Layer 6 of a small transformer language model trained on English Wikipedia (9 layers, counted from 0, width 64).
Take only the direct path to the model's output, skipping the later layers: a vector added to the residual stream pushes a token's score in proportion to its dot product with that token's output vector.

Output vectors of the tokens that the questions are about. A number n stands for (n - 128) times 0.016.
"19": 161, 98, 96, 115, 150, 114, 176, 155, 121, 176, 74, 160, 156, 131, 143, 166, 109, 137, 148, 113, 131, 105, 122, 158, 96, 96, 90, 79, 123, 132, 83, 118, 113, 186, 161, 157, 157, 143, 154, 143, 116, 130, 74, 132, 116, 114, 98, 98, 159, 140, 129, 122, 110, 112, 77, 104, 170, 126, 119, 92, 123, 136, 79, 100
"ruary": 213, 121, 79, 55, 53, 90, 159, 105, 153, 153, 91, 249, 184, 85, 172, 57, 79, 213, 103, 111, 118, 190, 193, 86, 154, 142, 133, 79, 143, 150, 76, 200, 150, 186, 121, 53, 156, 121, 68, 201, 64, 113, 153, 137, 159, 166, 52, 108, 134, 82, 128, 177, 46, 130, 72, 108, 69, 81, 50, 168, 28, 189, 121, 160
" 190": 124, 111, 127, 153, 107, 117, 137, 128, 142, 133, 63, 120, 113, 113, 151, 151, 96, 118, 118, 114, 105, 91, 134, 94, 135, 129, 108, 100, 153, 145, 138, 174, 172, 183, 192, 134, 151, 128, 133, 152, 99, 131, 130, 110, 105, 158, 116, 98, 142, 132, 125, 141, 67, 76, 148, 144, 112, 120, 56, 118, 110, 147, 120, 122
"%": 139, 112, 122, 98, 91, 111, 114, 142, 118, 135, 97, 150, 171, 118, 96, 60, 107, 102, 108, 78, 146, 136, 153, 151, 147, 107, 155, 146, 147, 221, 110, 132, 104, 105, 117, 56, 162, 148, 165, 182, 168, 89, 106, 103, 135, 130, 134, 141, 181, 100, 131, 111, 101, 129, 77, 74, 122, 146, 155, 156, 140, 182, 133, 149
"otal": 223, 107, 152, 116, 78, 119, 174, 100, 137, 171, 48, 210, 166, 54, 125, 65, 128, 158, 86, 211, 139, 89, 150, 148, 185, 175, 136, 108, 102, 187, 150, 190, 144, 160, 138, 111, 142, 157, 140, 167, 196, 59, 165, 27, 52, 177, 99, 63, 158, 6, 162, 174, 147, 162, 153, 123, 59, 85, 51, 220, 24, 138, 99, 60
"port": 120, 126, 64, 128, 133, 125, 200, 113, 128, 158, 124, 175, 154, 134, 115, 174, 198, 157, 114, 117, 61, 165, 177, 135, 159, 135, 119, 132, 83, 120, 129, 69, 209, 208, 121, 119, 139, 124, 158, 131, 117, 86, 113, 137, 174, 112, 137, 156, 172, 59, 93, 122, 155, 122, 90, 132, 68, 149, 163, 148, 64, 109, 123, 108
" 19": 115, 117, 125, 158, 105, 120, 136, 131, 143, 113, 86, 124, 118, 139, 144, 165, 105, 110, 134, 94, 123, 92, 127, 98, 112, 141, 118, 121, 129, 122, 140, 172, 177, 172, 187, 132, 142, 130, 126, 134, 111, 120, 135, 121, 129, 148, 118, 109, 119, 162, 124, 135, 86, 74, 150, 143, 132, 157, 109, 109, 103, 143, 114, 102
"ina": 141, 129, 142, 85, 95, 139, 169, 84, 118, 113, 135, 88, 114, 66, 134, 72, 127, 120, 128, 160, 124, 116, 123, 124, 121, 167, 109, 108, 170, 146, 135, 158, 167, 116, 104, 126, 127, 134, 156, 129, 139, 100, 156, 144, 93, 110, 98, 105, 203, 111, 90, 189, 118, 139, 87, 94, 154, 95, 123, 124, 57, 82, 167, 122

Output weights of attention head 1. The head adds the sum of these rows, row i times number i of z. A number n stands for (n - 128) times 0.0056.
o0: 103, 100, 118, 143, 134, 249, 105, 154, 112, 139, 101, 123, 101, 128, 136, 115, 115, 161, 104, 148, 112, 133, 81, 165, 137, 132, 149, 169, 146, 137, 86, 141, 125, 128, 150, 118, 110, 166, 142, 112, 145, 104, 161, 129, 97, 151, 153, 147, 158, 132, 132, 123, 145, 128, 124, 114, 136, 122, 162, 107, 122, 92, 89, 152
o1: 105, 142, 183, 147, 98, 137, 116, 112, 79, 105, 181, 121, 112, 180, 117, 180, 134, 123, 122, 112, 137, 148, 124, 155, 101, 110, 147, 118, 104, 165, 112, 120, 123, 80, 125, 122, 141, 138, 131, 184, 145, 107, 135, 165, 88, 141, 141, 148, 100, 63, 152, 119, 160, 163, 124, 114, 138, 100, 111, 136, 122, 178, 152, 100
o2: 132, 123, 77, 120, 160, 192, 134, 195, 152, 121, 113, 150, 128, 131, 117, 97, 103, 131, 171, 106, 126, 144, 151, 152, 110, 140, 156, 143, 132, 86, 127, 119, 129, 116, 94, 118, 135, 146, 144, 67, 120, 161, 100, 115, 126, 156, 147, 157, 110, 115, 93, 172, 140, 115, 135, 125, 153, 131, 122, 121, 124, 93, 126, 135
o3: 109, 167, 133, 111, 174, 46, 200, 131, 149, 142, 144, 109, 124, 168, 120, 133, 108, 145, 119, 124, 79, 152, 128, 133, 88, 128, 116, 128, 133, 131, 161, 162, 135, 124, 147, 144, 122, 158, 87, 98, 139, 170, 163, 134, 83, 146, 101, 125, 126, 151, 121, 143, 103, 127, 160, 127, 120, 155, 155, 144, 84, 154, 102, 90
o4: 171, 111, 87, 151, 106, 141, 160, 168, 78, 151, 112, 106, 119, 141, 120, 126, 122, 116, 149, 135, 112, 100, 95, 102, 149, 109, 113, 61, 122, 138, 115, 84, 134, 148, 131, 131, 164, 145, 107, 75, 156, 188, 103, 157, 120, 144, 134, 102, 77, 91, 98, 150, 116, 162, 138, 95, 136, 169, 127, 129, 158, 141, 129, 159
o5: 123, 93, 126, 135, 115, 114, 118, 141, 149, 161, 112, 121, 98, 145, 139, 159, 132, 144, 131, 136, 93, 101, 132, 129, 112, 128, 162, 114, 151, 152, 126, 137, 129, 112, 159, 110, 156, 167, 111, 89, 98, 129, 181, 124, 83, 153, 115, 156, 139, 146, 141, 172, 94, 103, 140, 172, 97, 135, 105, 151, 169, 184, 117, 156
o6: 170, 187, 163, 143, 102, 121, 107, 111, 156, 116, 143, 131, 157, 127, 150, 139, 162, 145, 128, 144, 177, 106, 163, 152, 143, 157, 115, 173, 160, 130, 148, 131, 119, 137, 124, 110, 142, 87, 110, 146, 133, 101, 170, 127, 178, 126, 83, 152, 183, 139, 139, 104, 131, 103, 116, 88, 148, 151, 140, 143, 134, 77, 110, 105
o7: 146, 156, 95, 141, 148, 115, 120, 147, 106, 126, 139, 121, 147, 126, 133, 143, 139, 139, 153, 134, 122, 119, 145, 111, 130, 154, 144, 130, 88, 90, 162, 176, 168, 162, 130, 113, 145, 141, 104, 102, 119, 144, 145, 92, 113, 159, 139, 145, 101, 134, 135, 156, 126, 67, 127, 144, 165, 128, 121, 166, 147, 98, 105, 161
o8: 151, 83, 123, 135, 123, 110, 161, 148, 99, 172, 78, 126, 76, 120, 112, 119, 102, 123, 118, 149, 127, 97, 122, 88, 96, 103, 104, 115, 145, 114, 127, 130, 151, 163, 181, 146, 149, 157, 100, 119, 156, 168, 114, 131, 104, 99, 150, 136, 140, 141, 66, 192, 107, 114, 147, 118, 160, 138, 129, 122, 139, 168, 117, 129
o9: 123, 100, 108, 113, 126, 51, 107, 168, 142, 128, 159, 138, 176, 99, 114, 142, 108, 149, 161, 163, 116, 138, 160, 110, 107, 142, 154, 153, 119, 108, 133, 124, 140, 157, 85, 111, 63, 141, 91, 119, 144, 146, 126, 150, 97, 114, 148, 125, 104, 167, 169, 114, 149, 132, 104, 159, 128, 111, 125, 133, 82, 140, 117, 137
o10: 152, 155, 118, 83, 75, 112, 91, 74, 133, 168, 175, 132, 169, 116, 119, 141, 108, 145, 186, 105, 146, 128, 169, 141, 128, 102, 190, 113, 132, 134, 122, 95, 132, 113, 150, 128, 101, 122, 127, 73, 156, 136, 105, 118, 109, 124, 154, 177, 96, 114, 108, 140, 185, 111, 121, 135, 136, 163, 142, 149, 117, 141, 166, 136
o11: 76, 142, 108, 139, 80, 159, 122, 115, 175, 137, 116, 118, 140, 137, 136, 135, 107, 138, 111, 137, 173, 102, 162, 100, 106, 131, 147, 136, 116, 138, 120, 108, 143, 101, 155, 93, 143, 113, 111, 104, 154, 145, 132, 102, 120, 158, 110, 146, 137, 152, 129, 118, 131, 141, 175, 105, 113, 118, 132, 126, 127, 136, 93, 123
o12: 121, 98, 143, 132, 104, 141, 109, 159, 115, 152, 90, 115, 92, 120, 128, 160, 109, 129, 90, 127, 153, 131, 74, 55, 127, 111, 119, 99, 153, 157, 142, 127, 148, 125, 166, 122, 163, 84, 118, 102, 129, 106, 113, 71, 120, 160, 130, 109, 100, 118, 138, 139, 138, 89, 119, 150, 115, 91, 57, 101, 143, 165, 138, 145
o13: 96, 133, 189, 98, 167, 113, 143, 87, 162, 144, 114, 152, 72, 150, 69, 98, 140, 130, 101, 131, 123, 100, 128, 106, 149, 108, 90, 94, 157, 144, 131, 153, 129, 90, 142, 146, 154, 109, 137, 84, 126, 111, 98, 72, 127, 74, 129, 108, 131, 144, 149, 146, 143, 141, 132, 146, 104, 112, 65, 139, 110, 133, 144, 115
o14: 122, 122, 126, 164, 130, 10, 133, 93, 169, 163, 107, 110, 105, 147, 134, 115, 107, 127, 144, 118, 130, 118, 136, 169, 100, 142, 106, 94, 138, 151, 126, 121, 168, 147, 116, 168, 185, 94, 162, 114, 134, 105, 99, 141, 134, 135, 190, 148, 129, 133, 123, 127, 97, 144, 107, 156, 126, 138, 118, 133, 127, 117, 134, 129
o15: 77, 101, 130, 143, 106, 184, 150, 152, 141, 107, 114, 104, 91, 136, 123, 122, 70, 90, 139, 112, 148, 116, 114, 105, 117, 123, 133, 96, 89, 116, 120, 132, 105, 80, 124, 116, 96, 107, 147, 113, 144, 119, 105, 101, 111, 98, 109, 124, 122, 172, 78, 157, 128, 140, 111, 96, 129, 132, 81, 107, 139, 116, 129, 166
o16: 133, 108, 131, 95, 113, 159, 117, 170, 49, 143, 123, 149, 137, 135, 109, 108, 135, 163, 132, 129, 112, 158, 119, 114, 138, 168, 125, 102, 97, 105, 98, 127, 123, 133, 94, 154, 118, 145, 104, 104, 119, 144, 121, 144, 154, 91, 108, 80, 166, 122, 194, 102, 172, 163, 112, 142, 86, 118, 94, 148, 113, 155, 133, 126
o17: 141, 76, 97, 109, 111, 164, 94, 108, 149, 89, 137, 124, 135, 96, 147, 120, 131, 102, 150, 135, 119, 171, 100, 107, 121, 168, 134, 140, 115, 110, 118, 63, 113, 97, 90, 158, 101, 109, 104, 130, 133, 167, 127, 113, 123, 101, 150, 118, 126, 108, 121, 124, 163, 186, 113, 106, 133, 171, 119, 135, 106, 114, 160, 127
o18: 100, 109, 100, 124, 114, 159, 121, 138, 114, 109, 152, 147, 134, 148, 133, 91, 128, 128, 124, 107, 116, 111, 120, 150, 145, 152, 125, 141, 133, 144, 144, 146, 141, 154, 123, 102, 138, 136, 148, 137, 129, 146, 122, 161, 137, 130, 130, 129, 117, 138, 135, 163, 68, 133, 112, 142, 167, 129, 124, 110, 167, 175, 69, 125
o19: 97, 183, 91, 156, 162, 117, 171, 117, 132, 118, 154, 129, 144, 108, 135, 147, 110, 102, 122, 168, 97, 138, 122, 111, 142, 121, 136, 123, 147, 162, 135, 102, 121, 137, 163, 167, 141, 133, 126, 119, 151, 130, 167, 120, 127, 128, 136, 146, 131, 131, 94, 124, 146, 116, 103, 103, 106, 167, 112, 118, 136, 131, 90, 162
o20: 162, 111, 84, 118, 131, 74, 134, 145, 126, 127, 104, 167, 145, 118, 105, 146, 88, 140, 115, 118, 151, 115, 123, 111, 111, 151, 103, 122, 113, 121, 116, 150, 129, 125, 172, 138, 102, 130, 108, 170, 107, 118, 115, 107, 173, 150, 117, 116, 121, 157, 177, 103, 139, 111, 88, 155, 94, 128, 145, 107, 150, 127, 114, 133
o21: 95, 143, 179, 127, 88, 142, 132, 143, 136, 125, 132, 152, 136, 155, 79, 93, 142, 110, 114, 123, 131, 117, 127, 110, 186, 84, 104, 59, 155, 126, 162, 167, 115, 134, 132, 128, 155, 126, 159, 139, 148, 160, 109, 106, 133, 131, 108, 136, 122, 99, 133, 161, 103, 119, 146, 122, 117, 77, 120, 105, 112, 131, 147, 95
o22: 39, 116, 136, 165, 130, 200, 145, 133, 31, 143, 103, 146, 121, 127, 132, 144, 151, 142, 127, 146, 141, 133, 143, 146, 86, 129, 93, 77, 94, 132, 134, 162, 136, 109, 127, 105, 115, 95, 122, 146, 118, 151, 106, 136, 147, 94, 155, 164, 133, 171, 114, 111, 129, 147, 99, 136, 100, 108, 104, 139, 128, 151, 135, 124
o23: 79, 85, 103, 112, 169, 77, 125, 110, 135, 131, 111, 148, 109, 93, 121, 124, 152, 109, 110, 123, 120, 132, 133, 91, 127, 124, 119, 121, 166, 159, 160, 125, 163, 147, 158, 138, 141, 136, 110, 131, 128, 162, 123, 113, 109, 133, 156, 147, 107, 124, 118, 90, 120, 87, 144, 130, 119, 118, 111, 163, 141, 166, 118, 118
o24: 152, 166, 115, 132, 153, 86, 151, 79, 102, 144, 121, 90, 127, 109, 146, 165, 114, 112, 123, 118, 180, 154, 157, 75, 85, 146, 128, 149, 120, 123, 106, 109, 137, 135, 151, 105, 184, 109, 128, 107, 112, 98, 101, 111, 124, 124, 121, 126, 138, 130, 167, 183, 140, 101, 142, 165, 91, 110, 115, 157, 142, 122, 120, 140
o25: 76, 129, 120, 96, 135, 130, 124, 100, 68, 136, 157, 144, 153, 139, 165, 126, 162, 103, 98, 122, 134, 115, 153, 76, 110, 118, 124, 140, 120, 138, 111, 69, 144, 115, 125, 110, 119, 128, 93, 114, 132, 150, 141, 116, 143, 133, 112, 144, 146, 63, 116, 101, 136, 124, 161, 96, 91, 129, 131, 144, 123, 138, 163, 132
o26: 109, 176, 90, 133, 139, 206, 141, 143, 107, 125, 168, 141, 77, 127, 130, 139, 126, 159, 127, 142, 102, 139, 145, 139, 131, 113, 141, 98, 185, 123, 138, 72, 146, 91, 110, 112, 161, 167, 149, 145, 113, 174, 125, 135, 162, 139, 141, 158, 131, 69, 114, 156, 144, 153, 101, 129, 93, 126, 132, 115, 143, 138, 68, 138
o27: 147, 123, 111, 67, 97, 119, 122, 130, 205, 131, 127, 136, 118, 129, 120, 130, 137, 133, 158, 148, 128, 151, 117, 121, 140, 147, 174, 148, 160, 105, 144, 84, 128, 91, 106, 146, 92, 168, 157, 138, 113, 177, 140, 88, 105, 147, 127, 117, 112, 152, 99, 123, 135, 140, 126, 136, 157, 162, 153, 106, 85, 145, 140, 124
o28: 154, 166, 129, 91, 186, 71, 129, 99, 221, 123, 127, 129, 138, 105, 117, 124, 118, 105, 159, 122, 102, 119, 158, 122, 133, 57, 131, 131, 138, 148, 135, 68, 158, 130, 151, 161, 129, 109, 102, 139, 107, 136, 137, 79, 100, 151, 152, 150, 123, 116, 145, 140, 143, 98, 150, 111, 125, 138, 120, 194, 163, 104, 128, 149
o29: 114, 127, 152, 98, 94, 145, 76, 146, 146, 127, 95, 127, 99, 164, 136, 88, 125, 136, 110, 133, 84, 119, 120, 191, 154, 143, 151, 156, 181, 153, 127, 151, 126, 156, 142, 140, 141, 169, 178, 159, 136, 76, 140, 144, 129, 147, 107, 96, 167, 139, 115, 94, 101, 109, 180, 140, 172, 146, 158, 94, 143, 96, 107, 103
o30: 132, 83, 133, 117, 96, 155, 134, 141, 64, 122, 123, 130, 134, 141, 131, 133, 128, 105, 97, 88, 122, 128, 106, 144, 138, 125, 115, 111, 93, 107, 94, 152, 142, 133, 117, 149, 68, 132, 168, 144, 122, 183, 108, 175, 156, 128, 138, 96, 149, 144, 157, 96, 147, 108, 126, 153, 167, 153, 148, 139, 136, 110, 125, 132
o31: 121, 139, 140, 99, 177, 100, 156, 96, 198, 134, 113, 120, 101, 139, 129, 122, 114, 131, 127, 95, 178, 151, 125, 115, 122, 152, 113, 125, 134, 132, 153, 109, 128, 136, 125, 152, 181, 131, 119, 132, 126, 127, 152, 108, 127, 123, 82, 90, 133, 120, 132, 134, 124, 89, 153, 128, 167, 156, 109, 143, 152, 107, 147, 132

Each question shows a token from some text and the vector z that the head gathered there. A number n stands for (n - 128) times 0.015.

"S": 154, 118, 140, 110, 133, 132, 106, 123, 116, 155, 108, 115, 114, 101, 126, 131, 139, 124, 120, 118, 143, 112, 136, 119, 108, 126, 116, 104, 117, 135, 139, 84
Which three tokens does it push up most, strongest first? "19", "port", "%"

" Un": 78, 118, 91, 170, 97, 117, 199, 144, 104, 101, 90, 117, 92, 186, 112, 124, 73, 89, 146, 138, 65, 180, 104, 107, 139, 114, 125, 131, 172, 132, 111, 155
Which two tokens does it push up most, strongest first? "otal", "ina"

"ter": 119, 137, 119, 166, 109, 180, 165, 162, 140, 139, 135, 125, 131, 114, 107, 124, 104, 84, 146, 122, 100, 129, 143, 128, 108, 134, 123, 124, 132, 124, 118, 100
Which of these tokens does it push down most? "19"

"b": 156, 149, 142, 132, 113, 149, 149, 152, 144, 43, 85, 116, 148, 147, 125, 140, 101, 72, 104, 147, 116, 145, 205, 134, 132, 135, 191, 74, 99, 131, 153, 109
Which two tokens does it push up most, strongest first? " 190", " 19"

" m": 125, 110, 131, 131, 117, 134, 143, 120, 136, 117, 127, 132, 126, 134, 128, 138, 92, 114, 144, 138, 115, 133, 126, 133, 124, 136, 131, 134, 134, 135, 112, 134
Which two tokens does it push up most, strongest first? " 190", " 19"

" of": 135, 121, 139, 104, 120, 98, 139, 110, 128, 101, 117, 109, 125, 147, 140, 132, 103, 113, 126, 113, 105, 149, 121, 111, 111, 131, 133, 138, 122, 164, 113, 148
Which three tokens does it push up most, strongest first? "ina", "%", "otal"

" G": 128, 123, 136, 132, 131, 148, 122, 123, 141, 137, 131, 138, 107, 113, 143, 121, 130, 111, 137, 123, 137, 116, 126, 127, 127, 136, 135, 123, 124, 139, 139, 116
Which of these tokens does it push up most? "19"

" ac": 138, 124, 111, 124, 124, 130, 135, 111, 108, 143, 118, 133, 107, 102, 108, 121, 113, 116, 126, 138, 136, 127, 123, 129, 114, 138, 117, 143, 110, 137, 122, 120
Which of these tokens does it push up most? "%"

"ended": 135, 112, 152, 102, 131, 118, 126, 110, 105, 108, 122, 152, 138, 126, 130, 130, 115, 124, 125, 121, 128, 152, 131, 127, 120, 131, 135, 124, 132, 135, 126, 115
Which of these tokens does it push down most? "ruary"

"ouncil": 105, 114, 131, 144, 146, 132, 137, 144, 134, 119, 112, 139, 118, 108, 133, 135, 100, 127, 146, 125, 147, 123, 129, 140, 120, 126, 116, 137, 147, 125, 140, 150
Which of these tokens does it push up most? " 19"

"ed": 121, 130, 126, 133, 125, 116, 140, 127, 125, 116, 122, 132, 123, 142, 135, 126, 108, 113, 130, 127, 113, 145, 124, 115, 125, 130, 130, 133, 134, 134, 116, 131
Which of these tokens does it push up most? "ina"

"ers": 114, 124, 108, 150, 118, 124, 126, 129, 117, 127, 100, 122, 130, 137, 117, 124, 143, 112, 126, 127, 126, 140, 134, 128, 128, 135, 98, 98, 132, 132, 129, 123
Which two tokens does it push up most, strongest first? "otal", " 190"

"ett": 142, 130, 109, 119, 114, 137, 129, 121, 120, 128, 141, 152, 137, 120, 121, 121, 104, 116, 119, 129, 130, 132, 138, 133, 132, 134, 118, 144, 120, 144, 129, 129
Which of these tokens does it push up most? "%"

"in": 117, 123, 127, 121, 125, 122, 135, 108, 121, 132, 128, 123, 125, 125, 125, 129, 124, 127, 145, 127, 121, 126, 110, 129, 131, 133, 143, 126, 115, 125, 130, 126
Which of these tokens does it push up most? "%"

"\n": 151, 145, 124, 124, 105, 136, 134, 143, 103, 149, 185, 155, 134, 115, 105, 121, 117, 116, 92, 123, 125, 134, 129, 109, 129, 127, 103, 172, 116, 153, 123, 124
Which of these tokens does it push up most? "otal"

" On": 106, 131, 115, 143, 115, 140, 134, 133, 145, 125, 142, 129, 117, 132, 123, 120, 126, 126, 120, 114, 118, 133, 107, 103, 164, 129, 111, 120, 135, 107, 153, 123
Which of these tokens does it push up most? "ruary"